Layer 4 of a small transformer language model trained on English Wikipedia (12 layers, counted from 0, width 96).
A neuron's activation on a vector x is SiLU(gate . x) times (in . x), where the dot is the dot product.

Input weights of the MLP neurons that the questions are about. A number n stands for (n - 500) times 0.0011.
n3 gate: 564,551,549,442,336,588,462,571,511,585,418,367,807,292,425,523,466,458,590,354,590,413,607,548,418,367,659,699,622,275,581,416,560,712,504,481,670,578,626,565,750,427,639,523,413,416,504,671,340,850,673,643,459,573,573,552,500,296,599,263,638,481,485,261,654,419,538,517,511,698,432,337,586,381,519,533,695,610,651,668,612,399,355,395,567,639,552,512,353,577,462,388,733,484,572,663
n6 gate: 252,624,341,736,762,409,388,344,410,572,661,739,592,527,357,268,504,496,592,446,463,539,386,481,170,234,600,469,439,393,571,219,408,315,345,318,559,695,566,575,587,453,335,531,571,520,457,258,453,239,583,454,451,740,627,648,492,481,432,343,492,576,523,532,488,464,369,526,774,570,331,378,496,423,701,541,396,579,581,431,600,600,431,488,440,436,569,294,466,617,383,388,612,561,412,399
n23 gate: 726,610,572,234,302,412,489,526,413,348,239,441,407,647,605,601,694,454,562,687,633,587,592,481,612,629,562,347,530,515,722,549,388,559,496,651,573,450,363,654,446,738,388,295,634,356,425,366,420,412,577,537,681,561,508,560,457,378,302,405,388,589,552,312,459,531,451,685,600,612,616,685,787,373,500,638,399,500,529,840,463,434,641,492,667,522,418,454,371,416,614,440,624,244,461,443
n39 gate: 615,481,779,308,296,448,524,648,640,469,602,345,885,424,496,504,448,706,357,469,458,420,737,785,394,531,496,428,706,520,448,356,574,479,693,591,395,427,420,520,661,516,642,608,301,624,44,739,508,341,395,590,372,508,610,504,359,559,457,468,379,541,410,463,524,472,342,287,457,288,340,582,533,586,643,477,528,701,719,496,527,561,586,581,228,523,504,480,496,307,560,472,350,463,477,667
n68 gate: 607,480,510,766,639,537,263,513,470,375,477,634,453,554,327,500,534,517,555,218,484,756,625,622,652,464,455,344,415,665,428,402,493,465,472,530,479,538,659,309,582,316,656,605,368,416,341,547,524,523,739,435,513,537,404,454,444,533,311,510,371,428,398,451,340,661,430,391,474,574,489,510,507,738,594,587,404,526,474,541,560,452,520,483,519,487,569,455,670,445,658,537,493,689,249,598
n102 gate: 318,374,493,310,226,549,751,438,414,463,301,634,541,601,640,508,575,496,561,378,461,470,882,551,434,329,435,685,504,435,655,478,228,628,261,321,625,531,534,485,504,439,227,560,479,556,553,304,492,489,496,492,507,572,580,630,344,193,413,300,518,279,580,481,463,360,445,583,493,429,528,526,504,478,548,296,397,580,433,475,438,496,295,530,451,478,460,633,380,673,339,430,408,372,613,404
n110 gate: 387,557,562,588,327,389,380,539,478,439,648,621,356,434,355,519,441,403,504,655,753,368,315,328,572,414,597,533,604,317,670,416,475,383,719,577,459,489,669,300,485,630,572,548,539,485,601,539,430,568,407,579,507,596,530,500,492,299,425,703,205,627,318,413,645,493,540,720,361,542,709,611,350,313,336,528,514,511,569,723,590,421,597,466,749,496,676,474,361,521,306,312,290,477,476,555
n141 gate: 594,408,606,602,493,470,482,454,467,546,478,614,550,627,269,388,478,504,324,342,538,631,518,489,417,365,339,496,539,724,648,507,737,413,366,638,608,328,375,511,334,641,414,489,371,847,444,387,324,656,201,575,265,548,422,435,348,432,727,603,575,481,404,621,670,556,569,601,482,462,458,496,530,353,402,440,622,458,600,540,665,466,378,455,504,377,468,467,741,440,318,486,374,621,693,327
n173 gate: 437,614,581,504,288,609,430,659,385,580,442,738,383,452,577,527,511,707,568,493,633,589,385,522,409,258,428,485,496,406,298,348,845,404,554,411,334,500,686,598,253,598,602,478,610,567,504,369,452,471,661,353,392,537,602,449,627,696,554,623,445,443,551,668,640,568,467,833,345,447,645,518,720,536,643,337,343,342,605,529,482,599,584,379,565,372,674,538,514,389,444,281,423,546,549,377
n200 gate: 493,561,542,500,532,571,500,343,357,309,589,429,493,396,507,371,490,836,479,548,553,598,442,592,497,432,593,437,626,568,338,615,421,525,614,434,550,439,769,440,528,267,486,584,460,608,673,500,689,530,631,399,582,810,450,610,827,377,368,391,497,589,514,464,535,610,604,764,343,639,331,422,393,678,507,390,380,520,685,442,510,421,733,525,500,574,599,500,375,365,510,476,569,359,510,433
n210 gate: 440,555,482,565,346,651,588,524,568,413,472,451,511,670,592,715,693,529,478,398,416,404,330,657,332,628,591,615,604,620,377,514,517,552,743,578,554,533,264,583,724,439,623,436,462,507,312,500,514,507,475,550,538,547,431,763,444,580,275,399,570,747,333,574,429,315,528,643,538,327,331,434,361,405,341,367,577,528,470,607,511,559,444,573,610,524,654,402,517,703,183,475,560,260,597,577
n217 gate: 473,251,101,530,272,609,584,372,446,523,367,695,504,301,450,551,423,414,595,451,281,412,481,583,409,579,465,368,421,410,418,469,553,667,456,496,602,461,666,375,570,598,735,396,342,434,547,492,392,511,516,517,354,204,308,675,344,802,493,519,542,527,402,460,920,351,450,517,598,613,443,575,626,405,523,504,420,444,398,483,583,559,636,637,652,470,364,539,646,742,569,572,641,432,456,463
n224 gate: 541,496,496,514,443,527,511,452,523,290,389,515,593,425,552,677,330,363,450,519,479,508,577,312,463,441,423,508,584,496,394,489,153,726,441,661,519,423,277,447,355,630,507,655,604,767,525,609,564,493,580,722,749,280,485,314,625,493,518,500,655,335,306,585,254,462,388,713,570,375,468,276,639,552,631,381,411,533,379,721,504,249,533,561,616,388,430,653,453,453,662,496,775,539,610,464
n235 gate: 594,731,625,285,413,440,345,712,303,289,454,553,512,516,298,552,370,404,335,148,623,453,282,488,473,557,367,512,312,813,516,610,577,285,368,504,536,355,457,337,480,365,504,555,413,347,720,428,484,515,512,470,511,516,404,301,696,381,458,425,458,592,419,236,286,532,473,321,596,407,637,535,576,376,492,436,519,572,682,491,477,569,620,332,496,700,288,628,511,390,492,271,352,720,463,365
n3 in: 573,339,492,653,467,656,234,512,443,325,496,555,604,313,440,379,451,686,592,215,700,675,607,344,316,536,629,570,571,533,570,361,636,508,556,318,574,346,439,578,673,417,536,614,169,467,334,679,594,492,331,728,750,595,421,706,428,847,429,479,452,670,345,639,678,430,375,446,643,535,754,448,575,388,710,434,492,610,589,644,552,350,532,554,589,441,779,595,547,653,427,665,637,572,515,509
n6 in: 565,349,802,398,617,331,536,611,471,354,611,457,378,678,457,716,547,286,429,450,493,525,702,636,292,784,448,529,489,370,316,401,489,662,603,438,511,377,456,363,511,552,514,420,605,602,448,559,518,535,463,704,532,408,489,435,538,364,662,757,343,355,393,718,558,374,475,435,500,368,727,557,481,475,330,200,532,401,431,561,622,347,597,556,492,535,379,381,472,363,376,612,468,421,627,625
n23 in: 556,510,528,398,564,233,315,528,310,627,424,438,288,511,260,323,563,336,721,594,483,672,531,448,510,517,475,475,449,342,479,377,286,504,751,468,303,716,461,532,511,339,465,447,561,341,659,628,366,374,447,424,510,454,550,493,680,417,442,362,621,414,359,471,395,665,249,375,586,359,348,503,417,528,483,571,653,554,490,672,445,410,697,486,790,486,490,539,346,517,391,423,500,460,467,504
n39 in: 565,575,541,414,360,715,338,600,549,536,665,393,734,455,395,688,742,521,500,556,306,561,456,440,452,599,450,537,400,145,442,561,685,500,479,545,388,588,500,707,455,388,645,463,347,627,293,684,808,353,293,513,643,661,795,621,538,672,722,587,323,638,632,394,581,396,338,314,316,298,444,608,626,247,488,645,476,528,639,591,432,613,665,513,513,610,520,546,552,559,627,775,666,313,535,579
n68 in: 481,515,404,635,506,484,309,540,625,549,472,443,546,587,518,726,640,465,439,494,515,593,494,588,677,327,525,569,288,494,478,360,384,580,536,401,405,532,565,349,362,342,472,740,625,631,360,467,463,775,522,410,515,591,494,526,481,576,449,469,418,573,530,567,451,538,602,479,400,609,595,269,411,524,398,750,472,578,527,559,515,459,549,452,517,401,540,468,585,719,683,644,497,616,394,513
n102 in: 539,595,686,535,513,510,432,612,624,436,629,583,539,315,316,564,464,490,540,590,605,419,414,545,641,468,520,428,315,500,427,592,397,284,404,620,430,473,644,517,368,490,381,726,463,484,428,531,352,573,454,489,551,487,444,225,463,653,427,286,670,490,484,510,549,636,445,551,557,615,690,522,664,638,503,425,793,389,457,569,481,336,458,393,622,600,644,361,567,446,480,671,494,747,460,493
n110 in: 478,341,657,450,515,439,511,405,504,529,578,493,567,295,474,431,500,530,639,544,507,519,423,647,400,609,481,617,664,374,394,549,415,535,823,459,390,335,643,261,500,584,763,316,489,447,537,612,421,380,329,363,507,538,481,690,609,507,489,610,220,577,387,531,500,523,878,633,646,358,512,555,792,482,429,460,607,703,692,517,647,488,603,301,549,378,496,389,565,649,343,359,244,586,595,540
n141 in: 691,493,564,674,485,382,571,445,579,592,515,500,485,549,377,650,455,477,295,259,315,594,606,437,433,346,677,454,463,585,504,455,678,636,512,459,538,126,236,401,431,412,537,477,374,523,512,460,504,686,226,455,331,378,393,218,480,441,591,659,574,481,460,613,676,584,589,462,217,400,428,367,573,289,579,507,463,660,629,621,470,384,278,550,467,359,404,584,675,555,432,519,452,789,550,383
n173 in: 401,474,313,592,469,369,356,403,450,515,338,738,583,485,598,480,267,597,555,372,337,252,701,545,489,500,352,504,466,391,469,615,474,591,524,500,500,426,331,535,488,368,639,584,529,278,504,574,542,600,554,373,589,685,282,343,734,511,656,589,583,445,630,595,443,651,477,598,489,413,605,649,457,384,671,625,594,385,402,669,511,669,755,854,391,639,279,345,355,319,515,304,300,508,406,381
n200 in: 476,380,514,507,392,374,579,645,479,392,493,614,309,545,281,751,445,504,482,544,402,531,500,320,721,470,539,622,419,556,458,569,598,550,573,503,609,479,354,440,503,391,387,542,543,521,633,778,448,530,462,597,567,434,321,420,687,706,644,528,609,532,419,347,531,616,425,604,433,408,245,507,394,452,232,586,548,510,382,741,531,472,609,440,542,464,500,795,473,293,652,681,452,651,559,693
n210 in: 414,464,679,719,538,455,441,540,425,277,511,511,209,709,567,638,451,671,500,489,316,459,413,460,614,584,416,440,522,546,232,399,482,438,547,627,713,519,511,682,629,553,544,414,500,530,492,724,241,413,197,613,566,662,492,603,492,573,315,492,577,714,453,635,392,595,526,442,321,504,611,569,423,408,593,335,625,453,606,716,515,293,684,325,730,554,353,523,525,406,448,722,411,496,662,637
n217 in: 504,430,514,385,478,482,572,440,341,528,610,563,568,666,489,622,583,467,727,692,483,540,468,404,457,482,393,358,451,445,244,399,511,601,363,356,438,415,569,500,474,357,446,703,334,540,595,337,482,707,259,788,355,343,518,843,319,493,619,668,443,670,747,500,522,427,475,383,454,545,550,451,578,720,475,677,340,469,630,568,603,433,248,607,579,441,426,500,718,549,384,482,597,534,425,379
n224 in: 572,523,441,410,396,542,432,334,566,659,687,346,697,541,462,298,614,616,514,520,490,683,530,635,497,752,652,343,402,444,402,462,564,289,456,352,588,574,597,392,531,570,480,427,384,351,511,570,823,691,490,459,500,769,584,584,759,392,517,483,517,704,446,504,466,500,408,308,423,425,515,557,465,473,637,457,483,500,615,489,510,426,659,405,227,334,395,486,661,527,566,486,384,471,402,340
n235 in: 621,407,486,576,579,471,426,504,468,444,496,535,507,693,539,357,690,613,441,316,354,350,647,461,437,441,614,674,549,324,406,349,609,797,526,586,540,438,406,391,500,511,475,453,751,281,472,392,532,378,406,211,497,765,898,466,444,458,479,439,595,365,654,419,436,311,514,428,462,640,375,395,533,613,418,428,362,427,558,603,437,511,408,357,610,441,574,299,378,358,357,620,571,418,436,396

Each question shows a token from some text and the vector x that enters the MLP there. A number n stands for (n - 500) times 0.0066.

"i": 510,585,636,485,553,468,465,395,458,385,370,450,291,517,473,475,462,491,481,522,496,290,562,414,607,369,293,536,490,418,433,372,536,557,532,686,448,442,443,554,416,271,438,410,442,379,475,600,545,418,781,494,491,555,336,433,517,427,573,677,558,547,358,604,652,334,490,724,506,465,630,463,427,525,530,559,677,459,376,376,518,495,398,395,308,377,434,572,558,461,506,553,424,581,283,491
The two highest activations, in order: n173, n39

"B": 439,543,530,431,537,544,567,406,512,542,559,535,493,398,360,669,527,501,506,617,489,435,363,500,511,488,573,450,515,368,448,432,537,438,469,650,431,446,505,506,361,427,511,567,462,417,298,600,547,470,534,737,463,583,388,406,371,325,520,573,599,541,509,449,445,417,409,612,511,562,573,592,358,554,491,467,433,514,539,375,567,303,508,409,297,365,377,524,517,423,484,736,413,324,520,254
The two highest activations, in order: n39, n224

" f": 498,482,608,423,524,454,549,347,387,582,242,565,490,451,383,465,437,370,416,489,410,489,295,345,515,391,456,429,476,531,452,449,576,717,574,608,435,492,429,542,433,445,513,526,517,504,324,480,570,500,576,592,491,562,442,386,467,383,465,589,487,582,630,284,498,449,374,614,558,394,603,508,426,471,500,526,452,453,454,219,509,204,537,472,259,458,473,626,527,420,476,662,398,413,542,575
Which neuron lights up most? n3

"o": 562,520,578,329,529,527,425,267,377,408,480,546,172,528,392,448,341,501,499,596,456,517,499,422,592,461,357,663,547,510,468,415,615,561,526,673,339,420,452,445,464,376,422,430,402,424,407,605,569,428,636,567,448,521,373,513,391,438,572,618,619,614,454,459,588,342,473,618,474,497,706,494,370,449,406,417,471,321,578,329,481,411,377,451,344,464,603,511,438,507,520,567,404,793,438,537
Which neuron fires most, and how strongly? n141, at about 0.43

" c": 547,558,607,505,539,368,560,390,346,599,392,518,463,432,396,448,638,472,593,604,442,449,352,385,606,446,586,617,508,440,521,407,563,665,415,592,436,422,491,530,531,562,592,443,292,513,364,546,459,467,644,668,496,547,428,499,498,503,516,491,498,572,509,332,464,482,483,759,519,323,685,507,526,561,440,402,581,511,523,393,527,278,479,499,414,365,579,577,592,580,502,707,481,411,471,475
The three highest activations, in order: n3, n110, n235

"t": 406,511,586,532,590,559,608,420,358,456,169,534,382,642,449,434,715,516,555,513,361,375,397,498,427,387,407,460,622,339,566,356,487,567,447,590,415,542,532,617,371,464,565,462,373,512,531,591,507,483,486,748,461,575,436,369,575,459,522,511,649,594,471,476,537,373,620,536,655,262,488,399,473,366,532,432,519,407,547,303,525,576,461,384,276,503,535,596,640,513,574,593,392,448,418,385
Which neuron lights up most? n68

" of": 529,510,392,453,558,387,590,401,387,500,443,535,401,518,487,431,592,365,443,384,511,425,560,370,560,556,372,585,428,438,444,432,724,623,451,572,403,404,461,654,364,495,589,672,379,477,335,740,596,510,633,620,396,554,611,488,269,535,347,537,623,563,380,361,453,504,393,490,492,368,699,564,374,427,605,433,516,597,360,334,396,453,335,389,252,486,500,504,478,566,506,516,493,363,385,220
Which neuron fires most, and how strongly? n110, at about 0.54

" pro": 601,462,545,411,546,382,622,482,374,723,496,452,446,262,512,571,359,404,574,440,541,446,577,367,457,333,370,658,472,401,400,307,486,787,448,586,456,423,581,534,404,469,541,508,472,376,330,572,657,477,589,545,435,632,429,524,541,444,521,425,597,556,480,316,507,510,423,677,503,530,708,459,374,477,476,414,408,335,672,406,440,385,376,440,366,443,512,530,664,439,546,610,437,411,549,463
The three highest activations, in order: n3, n210, n173

"ed": 432,563,367,397,603,503,610,380,480,412,532,570,395,678,516,448,479,410,492,433,542,425,544,306,536,621,647,316,608,394,470,499,592,643,505,587,326,438,576,611,423,375,472,479,401,435,350,538,462,503,551,612,502,516,387,474,385,383,612,514,686,581,522,447,412,431,433,602,462,320,732,449,357,394,525,577,582,313,600,331,600,435,425,329,219,399,468,541,609,577,570,536,468,360,406,278
The two highest activations, in order: n110, n200

"re": 657,641,547,445,621,274,556,494,353,570,462,536,392,498,468,479,449,406,512,707,427,422,453,388,431,527,297,661,517,405,546,421,297,613,240,565,359,478,438,598,418,432,455,591,527,492,460,545,564,338,585,629,378,730,440,493,374,396,513,523,573,650,347,441,594,574,401,590,733,448,610,576,431,385,681,412,442,339,450,288,644,429,443,403,407,564,491,502,628,432,547,624,456,489,527,591
Which neuron fires most, and how strongly? n6, at about 1.2

"al": 668,565,561,518,588,362,548,456,483,395,379,475,465,499,445,366,592,426,558,585,488,400,479,276,509,534,611,525,541,480,369,433,648,741,774,568,397,355,468,562,292,513,533,277,311,472,339,509,561,406,459,598,434,385,445,505,527,324,347,647,659,599,470,462,469,470,492,624,601,385,641,494,363,447,623,593,723,300,529,400,525,512,429,348,299,485,506,563,520,461,452,570,472,313,345,511
The three highest activations, in order: n23, n68, n210

" med": 375,511,692,415,469,518,531,305,371,537,568,437,614,449,473,407,492,441,489,380,528,406,590,267,684,504,603,321,477,403,622,415,446,750,678,480,456,541,489,436,367,577,586,573,401,439,400,510,687,553,604,570,381,678,357,425,477,429,632,511,693,585,565,427,348,398,482,638,482,472,548,466,467,413,656,553,406,368,466,317,589,417,429,348,335,477,608,479,538,546,512,619,405,400,557,448
Which neuron lights up most? n224

" New": 529,548,421,461,584,385,489,397,492,543,402,636,347,282,530,438,512,447,475,323,432,483,478,470,612,468,480,612,523,335,355,361,539,565,531,549,359,283,535,449,422,511,447,509,406,389,410,691,489,569,481,634,636,665,486,444,363,513,457,343,631,527,461,368,461,502,224,589,498,440,654,498,373,410,563,463,459,367,526,374,605,377,428,271,428,525,358,539,516,406,495,650,384,464,499,507
Which neuron lights up most? n3

".\n\n": 406,507,701,461,508,586,574,365,427,553,538,631,501,456,340,409,644,251,705,429,427,358,408,365,582,625,267,532,471,504,318,495,533,523,446,534,417,476,627,587,595,507,532,493,544,515,413,701,553,365,590,638,555,457,411,521,314,369,400,671,648,658,570,487,592,508,544,587,443,607,784,526,432,464,546,428,512,505,544,416,479,553,553,419,299,493,562,589,493,455,460,574,392,380,519,274
Which neuron fires most, and how strongly? n217, at about 0.33

"40": 510,493,516,525,684,385,490,419,409,483,470,645,334,383,570,429,489,281,535,478,533,454,460,456,560,378,514,536,659,492,454,411,578,671,521,621,312,237,717,644,393,284,463,414,538,430,478,707,496,508,510,567,530,446,349,388,501,479,473,706,595,549,528,464,491,508,510,641,534,320,494,553,425,492,468,589,544,368,506,410,476,317,463,365,304,513,441,469,537,556,579,616,385,444,575,272
Which neuron lights up most? n141

" and": 507,530,416,379,580,444,620,407,403,548,304,615,397,458,495,424,493,386,407,484,422,448,510,249,494,520,380,391,492,517,468,444,672,644,298,584,399,305,510,523,443,631,572,548,406,405,239,673,633,522,568,620,442,592,493,489,248,556,338,646,638,610,415,397,450,325,513,582,559,347,635,494,470,543,552,432,501,526,466,471,496,467,468,412,399,469,526,524,525,458,625,592,450,378,407,452
Which neuron lights up most? n217

"ing": 511,488,349,519,590,269,527,357,425,422,332,566,285,486,463,429,446,411,452,423,464,470,560,284,422,576,575,479,479,399,405,442,601,671,307,549,410,413,427,627,381,359,511,518,375,490,427,593,447,470,512,557,440,502,404,493,503,440,418,604,618,594,496,423,500,416,420,676,474,482,633,514,361,378,467,535,542,431,567,322,517,387,434,197,370,352,531,461,513,568,692,549,406,675,477,551
Which neuron fires most, and how strongly? n141, at about 1

"94": 523,524,444,587,579,319,518,384,450,374,492,454,199,502,494,401,642,297,533,457,588,424,512,426,456,406,552,561,571,452,589,386,561,719,420,529,440,302,643,618,404,415,405,403,480,513,349,689,491,557,608,543,509,508,447,341,526,435,478,602,600,570,523,559,470,361,491,713,496,355,533,524,475,509,482,526,584,457,540,498,360,358,407,348,319,456,522,472,577,586,433,685,453,448,502,472
Which neuron lights up most? n141

"ian": 616,596,533,438,566,338,527,423,439,402,362,344,338,332,502,527,515,390,544,494,445,313,606,386,743,502,655,524,502,483,373,458,593,728,447,692,333,463,371,618,327,411,391,357,550,435,401,548,601,502,625,620,478,567,435,395,553,611,491,537,560,548,370,437,561,474,356,619,435,584,620,463,414,463,467,537,747,257,497,295,479,381,417,341,326,486,607,537,554,530,617,555,500,568,486,298
The three highest activations, in order: n110, n217, n39

" against": 409,503,520,405,599,358,630,408,461,690,446,573,522,352,499,365,496,415,424,390,493,448,565,329,592,663,616,560,540,437,555,435,623,720,505,714,361,387,569,523,394,498,570,522,464,401,321,520,496,462,566,628,315,538,584,503,448,581,364,590,746,559,426,452,364,411,351,574,412,409,696,641,346,401,604,525,502,544,478,437,469,340,368,438,404,487,558,553,455,562,593,544,447,441,325,311
Which neuron lights up most? n200

" |\n": 523,602,557,491,514,522,592,385,472,465,440,640,407,624,528,420,571,230,547,521,479,381,456,365,563,542,239,535,550,546,535,557,556,599,460,620,417,406,582,519,454,492,583,539,513,573,354,627,479,381,661,661,536,622,450,599,357,488,357,565,629,511,625,263,566,431,587,568,625,548,666,418,323,394,510,531,545,525,607,371,498,352,561,337,396,437,483,660,576,508,525,580,386,357,653,314
Which neuron fires most, and how strongly? n173, at about 0.16

"ob": 525,538,627,372,534,560,439,381,349,514,545,646,345,338,392,508,403,434,614,599,434,375,413,495,575,515,584,483,467,382,406,439,540,643,342,686,464,411,513,594,362,519,565,568,460,417,441,505,681,584,636,581,480,651,435,259,420,526,482,550,458,625,366,451,445,398,569,676,509,441,436,496,294,533,416,406,442,355,551,441,699,355,503,320,422,475,531,547,629,423,546,583,342,485,360,480
Which neuron lights up most? n200

" had": 311,408,357,370,477,443,598,376,294,625,381,645,510,402,402,630,553,351,448,370,484,430,451,367,670,632,555,347,594,477,358,428,617,645,506,579,432,380,526,513,483,479,544,494,402,382,431,573,509,608,534,550,327,651,498,566,316,466,590,687,486,621,595,497,470,397,498,664,580,335,582,466,416,412,608,446,505,405,592,481,446,469,443,404,295,437,531,572,589,544,479,615,381,436,390,426
Which neuron lights up most? n217

" between": 567,555,387,324,620,472,700,350,381,523,388,528,438,467,405,298,473,490,478,469,443,387,520,331,560,554,492,511,657,447,513,476,675,581,612,607,444,444,560,527,324,426,577,418,367,396,321,712,498,539,517,650,450,531,523,397,360,513,377,566,512,587,451,392,584,337,322,573,538,404,625,481,347,468,466,343,464,499,499,526,420,533,517,382,345,541,640,564,425,598,416,526,453,320,436,339
The three highest activations, in order: n68, n39, n3

" National": 606,483,483,553,662,365,587,372,413,451,409,540,348,287,531,313,446,429,604,415,514,447,484,370,690,549,572,624,522,349,381,455,538,653,516,547,357,434,463,497,385,489,421,401,484,367,361,616,609,455,573,571,644,624,552,459,456,551,394,452,670,593,576,300,460,495,373,665,436,504,658,424,466,524,506,513,522,399,546,364,527,231,494,292,369,475,531,591,459,465,443,617,362,400,352,350
Which neuron lights up most? n23

" ": 481,594,613,590,538,443,581,415,422,551,473,439,390,450,570,455,526,325,549,496,443,512,536,437,500,396,417,407,455,502,519,471,572,574,422,612,383,434,493,530,480,458,624,447,503,413,405,564,738,551,752,582,538,617,308,412,395,285,460,571,600,569,560,370,679,511,487,607,544,342,776,551,418,523,507,434,516,555,598,233,498,438,519,383,405,495,483,496,488,474,496,688,481,377,528,303
Which neuron lights up most? n210

" the": 554,554,414,405,569,401,679,462,459,581,264,573,413,518,488,422,535,485,519,437,452,397,389,219,580,598,446,564,485,469,471,413,692,421,612,611,379,505,548,533,512,490,395,434,450,435,367,741,554,619,599,566,474,673,481,431,430,469,405,611,667,585,607,442,430,382,473,575,448,442,666,497,429,449,497,507,457,383,508,389,514,435,404,391,323,449,532,518,520,477,504,578,443,332,303,368
Which neuron fires most, and how strongly? n6, at about 0.14

"7": 458,562,539,545,499,418,465,346,431,455,476,642,361,553,532,521,468,330,543,459,565,366,441,471,508,468,454,537,551,481,418,351,477,688,318,480,335,371,587,679,449,315,396,397,483,593,371,704,502,459,617,539,584,568,424,406,520,483,568,605,536,764,489,533,505,468,458,609,594,374,499,549,295,558,436,512,665,475,552,376,461,477,368,327,259,459,434,396,408,411,594,627,453,404,586,305
Which neuron fires most, and how strongly? n6, at about 0.35

"h": 632,518,602,562,442,427,451,393,362,320,541,696,423,423,371,234,516,541,568,512,433,508,374,521,568,501,411,533,451,420,426,485,530,437,530,715,434,559,565,516,145,398,301,514,394,578,369,557,531,469,562,659,488,579,380,445,434,410,460,549,623,544,475,415,490,332,496,648,564,520,468,387,409,474,390,514,573,414,443,350,617,398,482,528,313,386,432,572,474,601,474,586,356,670,469,422
Which neuron fires most, and how strongly? n200, at about 0.34

".": 494,622,517,430,576,529,622,454,406,602,391,612,494,481,421,378,633,378,441,572,464,366,579,365,456,609,541,350,414,490,356,482,507,670,579,630,337,305,613,645,544,578,557,528,510,556,336,716,621,495,624,579,615,431,465,417,350,424,565,572,596,585,431,485,559,429,484,731,544,514,680,541,461,357,441,513,542,559,445,500,562,356,436,413,367,466,622,620,498,426,445,641,474,388,443,453
Which neuron lights up most? n68

" Br": 541,443,449,507,596,426,578,487,441,582,526,507,497,549,454,448,636,460,570,514,494,508,247,433,563,339,523,505,468,307,462,383,529,763,477,668,377,402,461,376,372,487,519,630,444,413,360,531,594,486,499,688,453,711,369,320,333,443,623,367,620,601,550,548,533,437,360,622,595,451,634,466,376,550,575,535,596,411,442,360,536,363,475,393,349,477,414,538,433,503,424,629,323,437,498,570
Which neuron lights up most? n141

" through": 473,616,444,361,654,445,673,314,431,621,469,641,367,357,476,564,488,387,547,413,437,509,551,350,565,508,286,530,452,391,491,490,563,659,460,618,420,400,523,545,344,408,548,473,372,387,281,616,496,585,384,570,483,620,472,440,386,573,303,512,691,626,478,460,344,326,394,552,537,474,814,524,494,453,541,452,621,482,501,391,464,418,536,399,396,453,524,578,507,566,602,565,464,438,492,387
Which neuron lights up most? n102

" D": 553,524,515,462,567,503,472,434,455,516,340,660,292,567,441,514,621,446,487,441,447,429,332,476,569,420,475,611,566,392,490,462,547,697,499,572,366,443,544,436,470,517,544,421,409,415,397,541,546,470,498,644,589,579,365,417,282,289,585,440,627,516,683,321,433,448,610,655,475,443,626,488,382,552,535,502,528,509,356,303,527,419,509,433,359,405,473,555,567,482,549,736,455,438,471,439
Which neuron lights up most? n3

"at": 522,544,826,556,596,442,488,287,334,395,448,551,437,530,384,402,458,456,485,556,410,448,516,491,531,550,389,505,655,385,569,490,555,413,442,530,519,474,660,565,184,462,514,356,476,497,336,540,494,332,576,590,522,748,495,320,473,476,573,460,677,497,530,487,555,472,424,574,648,425,568,473,415,441,469,396,654,473,419,219,594,424,476,453,399,484,577,551,719,540,705,620,358,542,249,400
The two highest activations, in order: n217, n6

" October": 366,537,715,523,553,465,483,461,411,488,334,546,284,484,467,479,502,482,505,457,542,568,436,375,659,549,572,562,597,281,394,486,641,783,416,556,346,273,576,470,292,474,423,349,518,532,255,657,661,561,389,599,553,578,405,428,349,266,435,495,609,428,534,343,553,441,464,554,613,423,517,532,461,388,419,542,488,482,503,471,408,448,536,394,350,532,600,542,642,494,541,581,286,387,514,340
Which neuron lights up most? n141

"ot": 554,550,472,465,568,450,648,421,431,507,590,559,272,472,386,388,556,383,450,664,461,424,593,568,566,401,468,410,663,343,450,302,566,598,556,523,369,531,612,586,349,440,581,276,395,555,464,600,444,475,556,480,443,566,497,499,475,449,438,468,764,610,524,366,517,505,566,626,553,503,503,556,438,552,558,358,528,466,624,369,553,394,430,395,334,523,806,609,573,454,688,639,536,444,425,740
Which neuron fires most, and how strongly? n200, at about 0.39

"a": 577,569,588,493,595,485,459,309,446,457,481,563,262,617,463,441,510,505,509,495,467,459,439,370,691,487,436,539,425,473,327,464,523,605,581,654,486,448,421,494,322,383,464,573,502,464,360,596,535,477,743,594,537,526,350,439,458,435,487,567,607,666,324,546,677,342,366,556,619,470,655,469,438,534,546,554,655,458,425,334,525,487,423,315,352,361,587,589,471,563,563,555,421,676,222,510
Which neuron lights up most? n68

" T": 452,530,434,524,611,391,556,383,408,437,409,518,406,458,381,391,588,490,575,448,416,419,342,498,545,370,467,522,633,328,529,410,472,593,543,623,467,421,437,473,435,524,487,249,483,439,255,589,494,499,497,604,491,642,376,381,509,380,620,513,646,559,464,444,445,350,426,581,472,420,732,475,430,538,503,476,523,508,490,385,496,403,486,349,387,482,510,634,483,408,458,734,482,311,406,519
Which neuron fires most, and how strongly? n217, at about 0.18

",": 371,582,520,383,589,391,583,415,409,501,406,514,424,438,371,505,574,381,492,369,434,463,508,279,545,573,445,380,466,416,399,426,750,684,328,589,369,418,674,592,453,543,481,660,442,446,290,728,548,510,608,595,514,470,428,452,211,514,554,638,636,576,421,446,560,398,508,624,603,503,627,449,461,482,391,612,509,550,524,415,559,439,503,309,334,521,521,482,574,503,513,503,432,399,513,324
Which neuron lights up most? n217

" as": 418,507,619,417,539,302,635,437,360,601,395,619,475,543,351,385,478,435,581,440,441,421,492,301,464,552,565,552,481,506,458,556,626,739,611,673,327,388,604,549,396,429,542,693,465,346,229,621,594,502,657,509,375,615,560,380,413,528,517,585,732,577,520,351,536,443,487,602,566,480,732,518,421,458,654,472,393,556,642,415,489,511,439,353,398,465,407,489,545,487,572,571,526,417,459,477
The two highest activations, in order: n173, n235